Layer 5 of a small transformer language model trained on English Wikipedia (8 layers, counted from 0, width 128).
A neuron adds its activation times its output weights to the MLP's output. To switch it off is to set its activation to zero at one token and run the rest of the model.

Output weights of the MLP neurons that the questions are about. A number n stands for (n - 500) times 0.0013.
n7: 606 552 417 704 589 493 660 464 572 413 497 461 529 655 335 551 744 490 503 533 535 301 315 369 466 536 510 519 363 378 664 408 449 479 510 601 576 562 657 520 507 430 465 383 526 527 538 544 531 385 527 278 385 510 619 518 382 407 535 514 565 659 654 493 613 392 559 534 389 506 399 337 506 406 584 742 354 517 689 351 388 734 538 472 384 705 393 271 619 426 329 577 332 369 485 215 737 507 320 458 578 570 324 629 730 480 593 445 381 688 654 436 600 430 486 524 652 566 470 510 330 593 581 544 381 644 776 341
n65: 636 483 510 443 451 296 170 542 300 459 323 532 536 709 472 454 604 503 676 506 465 623 494 515 426 595 446 654 259 532 416 360 414 245 436 474 507 599 434 555 354 547 444 550 500 515 368 397 500 292 667 570 584 454 531 632 467 675 620 543 312 258 578 399 647 522 444 555 614 557 408 627 523 558 459 597 243 434 373 497 522 566 503 581 460 523 415 444 460 655 558 491 327 445 722 632 422 488 596 387 383 536 636 626 553 521 531 615 473 537 537 503 548 600 401 544 682 566 569 560 737 385 335 555 486 604 539 427
n67: 589 286 487 439 530 471 533 560 490 464 391 556 355 587 447 721 642 389 589 594 363 580 447 584 597 597 497 555 531 491 631 251 513 375 522 500 453 539 681 625 414 392 335 407 460 441 416 462 586 440 577 457 428 318 385 741 587 402 636 482 491 610 568 488 640 562 658 430 416 590 480 455 576 480 469 573 643 681 494 389 518 521 541 554 568 434 413 396 443 466 442 591 477 472 546 294 291 592 381 479 490 584 704 478 364 293 506 503 626 630 481 552 673 560 387 274 440 518 517 584 540 616 463 294 601 440 425 494
n106: 419 605 581 533 353 521 377 641 328 648 376 457 520 434 620 544 304 300 522 352 298 578 507 654 412 468 444 467 255 697 301 504 529 421 504 577 816 512 383 628 365 309 551 777 463 538 785 422 573 537 500 492 801 393 469 532 538 518 343 584 448 427 432 578 623 639 488 511 355 269 530 668 525 492 398 353 615 489 373 591 990 629 619 409 420 572 500 542 669 570 492 669 533 723 526 585 352 519 408 286 542 556 394 463 448 758 631 548 483 399 489 365 175 546 461 774 589 687 369 594 468 257 417 459 426 500 433 587
n223: 566 643 490 500 522 550 488 385 514 448 529 438 469 563 519 545 564 393 624 690 537 561 459 405 420 554 493 458 420 480 527 335 477 595 589 617 421 593 532 557 736 354 668 482 514 365 502 505 449 649 578 623 557 283 515 434 412 437 426 553 556 539 589 391 528 531 517 416 554 504 476 500 344 514 438 601 418 521 483 339 428 475 488 593 524 448 621 461 451 336 519 371 640 427 386 527 596 417 408 367 592 426 546 398 576 519 451 486 415 492 527 545 483 457 593 495 509 439 431 453 550 606 502 529 596 526 406 594
n344: 497 342 453 567 473 366 369 836 540 407 471 497 427 365 523 626 378 598 507 500 620 567 532 335 435 297 659 392 350 655 555 533 629 221 688 439 681 586 493 561 259 542 375 520 421 480 521 603 445 596 541 705 599 480 479 414 625 451 504 521 522 536 550 559 330 444 680 497 565 373 408 631 472 470 545 627 573 784 269 398 468 346 551 603 469 420 433 503 500 516 449 328 404 621 550 542 595 424 657 497 649 453 677 729 411 426 531 592 373 447 405 458 199 548 410 531 669 625 450 533 376 683 242 702 383 391 614 469
n407: 523 427 496 432 356 439 335 539 544 476 366 537 525 569 549 575 543 418 472 484 465 524 458 500 442 593 492 664 448 487 449 511 394 435 441 441 432 426 630 438 429 447 419 576 552 525 519 462 519 452 429 565 518 585 464 607 422 520 564 636 476 433 417 547 640 617 555 500 535 576 430 586 563 467 478 606 559 547 494 369 504 534 531 424 562 498 340 508 537 352 451 519 482 676 491 592 530 622 442 581 470 492 486 444 404 523 563 514 537 588 481 541 559 593 305 419 368 562 555 469 606 459 502 516 558 550 476 465
n499: 523 372 481 370 405 312 374 512 572 608 375 356 535 600 566 568 581 452 616 404 447 537 403 515 500 586 530 481 391 578 514 390 459 466 437 457 591 567 503 470 541 523 531 449 654 368 484 522 523 517 597 432 545 508 447 460 525 557 474 475 371 495 706 466 421 640 487 371 513 569 515 403 521 520 505 532 436 535 451 320 396 596 500 595 363 435 490 390 608 412 462 607 502 465 480 550 596 303 500 518 558 665 488 456 413 686 456 398 324 567 493 655 664 708 679 453 475 503 470 376 569 469 555 560 615 512 420 571

Each question names a token from some text and the token that comes next. It shows the activations a of the neurons there, in the order above. A number n stands for (n - 500) times 0.0063.

Then comes g, the gradient of the next token's log-probability with respect to the MLP's output, scaled to length 1. A neuron's effect is roughly proportional to its activation times (output weights . g). A number n stands for (n - 500) times 0.0008.

"f", then "are"
a: 500 498 474 491 473 500 658 499
g: 617 519 517 675 488 721 422 494 507 555 391 474 679 586 392 570 452 218 481 397 481 580 413 654 522 551 401 467 678 297 449 621 437 377 570 721 543 595 428 580 450 422 561 470 454 582 435 346 336 464 484 475 434 636 544 471 415 414 504 478 598 386 299 469 630 490 459 476 610 549 369 456 318 415 394 519 386 395 576 823 415 570 624 413 536 218 493 319 905 447 478 631 659 609 522 579 451 680 647 595 357 532 577 286 470 401 515 530 466 582 554 444 549 375 554 516 533 668 576 437 500 557 526 421 385 543 408 438
Switching off which neuron hurts the next token most? n407

"om", then "ers"
a: 491 500 477 500 496 505 623 500
g: 463 569 442 346 581 428 371 548 537 595 680 480 551 655 548 492 564 435 482 509 437 582 601 508 728 296 716 459 524 458 342 394 437 438 361 728 438 439 586 550 502 513 615 390 618 614 667 354 300 519 552 553 295 557 422 531 479 449 467 538 382 507 597 575 531 506 379 453 691 389 525 458 414 494 519 620 343 476 560 228 370 421 613 681 517 439 498 447 496 346 477 459 603 422 767 514 320 644 522 396 409 344 604 607 601 557 572 352 460 530 471 555 745 356 315 625 518 728 601 337 503 235 566 360 525 577 500 621
Switching off which neuron hurts the next token most? n407

"ell", then " re"
a: 477 500 473 500 474 483 475 500
g: 548 320 476 630 634 459 512 563 405 408 467 606 551 572 345 539 341 493 323 485 476 555 542 689 472 328 486 471 550 457 600 428 449 608 474 458 505 581 470 419 400 711 394 626 450 456 294 567 352 621 557 389 419 577 591 597 583 670 668 429 360 290 351 466 528 582 258 582 504 633 402 527 727 677 654 495 496 479 560 570 602 579 657 361 473 579 394 528 517 539 606 432 393 372 554 479 376 699 632 380 392 475 484 528 507 644 602 569 396 701 449 547 469 479 399 459 385 280 659 349 488 503 292 491 332 397 860 526
Switching off which neuron hurts the next token most? n223

"im", then "pr"
a: 492 596 626 500 473 721 500 490
g: 669 451 594 349 647 418 528 421 471 432 536 523 479 494 424 674 641 572 525 443 426 637 619 624 502 465 385 447 629 439 459 463 432 218 518 313 269 434 596 549 452 580 543 304 434 415 627 522 484 583 581 465 549 554 517 456 603 482 496 607 567 441 265 612 356 626 726 455 588 655 421 486 339 409 461 330 326 539 367 366 364 662 598 562 700 193 602 608 540 586 507 625 499 436 548 394 565 690 474 567 656 533 610 535 259 602 453 522 637 470 515 619 507 391 421 628 521 259 494 365 633 290 557 501 488 613 379 522
Switching off which neuron hurts the next token most? n67

"ous", then " sc"
a: 499 499 478 730 570 499 483 484
g: 425 639 436 453 585 550 567 643 618 364 470 589 524 629 409 518 389 549 357 597 415 522 622 335 426 279 271 577 373 545 349 447 464 499 645 335 525 479 521 587 525 381 535 777 509 708 548 445 727 616 391 349 490 638 369 499 512 681 395 340 267 513 589 448 643 634 386 578 469 399 513 532 560 334 456 617 452 568 489 521 413 737 720 506 576 406 358 346 548 462 327 532 535 515 564 412 553 656 589 554 357 498 433 391 475 635 644 341 508 518 598 430 477 628 434 425 466 592 452 453 471 561 453 729 393 275 703 422
Switching off which neuron hurts the next token most? n106

" not", then " f"
a: 667 490 496 482 553 499 496 492
g: 430 516 514 461 700 458 398 393 444 547 521 479 470 431 553 611 532 566 471 277 605 236 562 666 417 624 322 385 465 618 651 491 378 440 391 257 451 352 495 508 553 499 395 280 550 540 370 606 335 647 588 345 407 650 500 426 468 536 397 423 399 561 393 688 496 382 520 437 607 607 652 448 577 434 524 527 541 624 667 506 546 500 563 493 505 500 229 432 450 381 777 459 303 338 494 561 707 680 579 387 500 791 610 523 674 466 641 485 583 521 321 628 364 467 400 463 454 637 632 552 535 431 583 445 580 446 592 605
Switching off which neuron hurts the next token most? n7

" as", then " \""
a: 560 497 646 476 478 490 476 610
g: 360 641 455 467 416 450 573 442 443 475 467 680 529 329 812 426 574 601 523 578 358 504 489 409 613 497 324 502 397 537 324 515 673 581 389 530 511 600 575 495 439 339 425 656 564 389 512 483 296 630 491 588 656 374 344 517 573 371 551 462 458 446 536 631 578 595 640 416 426 469 442 479 407 501 765 603 684 508 333 582 541 403 512 210 317 559 516 421 541 536 453 545 644 562 418 579 635 631 544 263 567 608 552 469 474 361 684 388 495 640 384 389 785 492 479 446 293 354 438 530 371 501 351 700 537 624 481 554
Switching off which neuron hurts the next token most? n67

" ", then "ill"
a: 498 823 497 500 475 610 494 482
g: 255 603 483 438 543 513 526 435 466 468 615 443 649 617 595 448 368 521 520 542 578 556 638 558 387 222 435 442 677 619 364 635 550 393 683 582 351 342 369 400 512 589 576 352 459 513 345 313 518 403 491 638 507 460 477 575 562 355 623 405 453 757 503 619 704 395 646 426 489 351 316 299 538 538 455 491 699 554 437 403 527 684 463 497 536 467 393 272 771 512 460 425 704 513 635 464 435 389 562 337 608 652 671 448 656 544 465 470 443 434 432 595 384 510 439 294 506 453 388 653 457 571 493 619 612 544 595 443
Switching off which neuron hurts the next token most? n344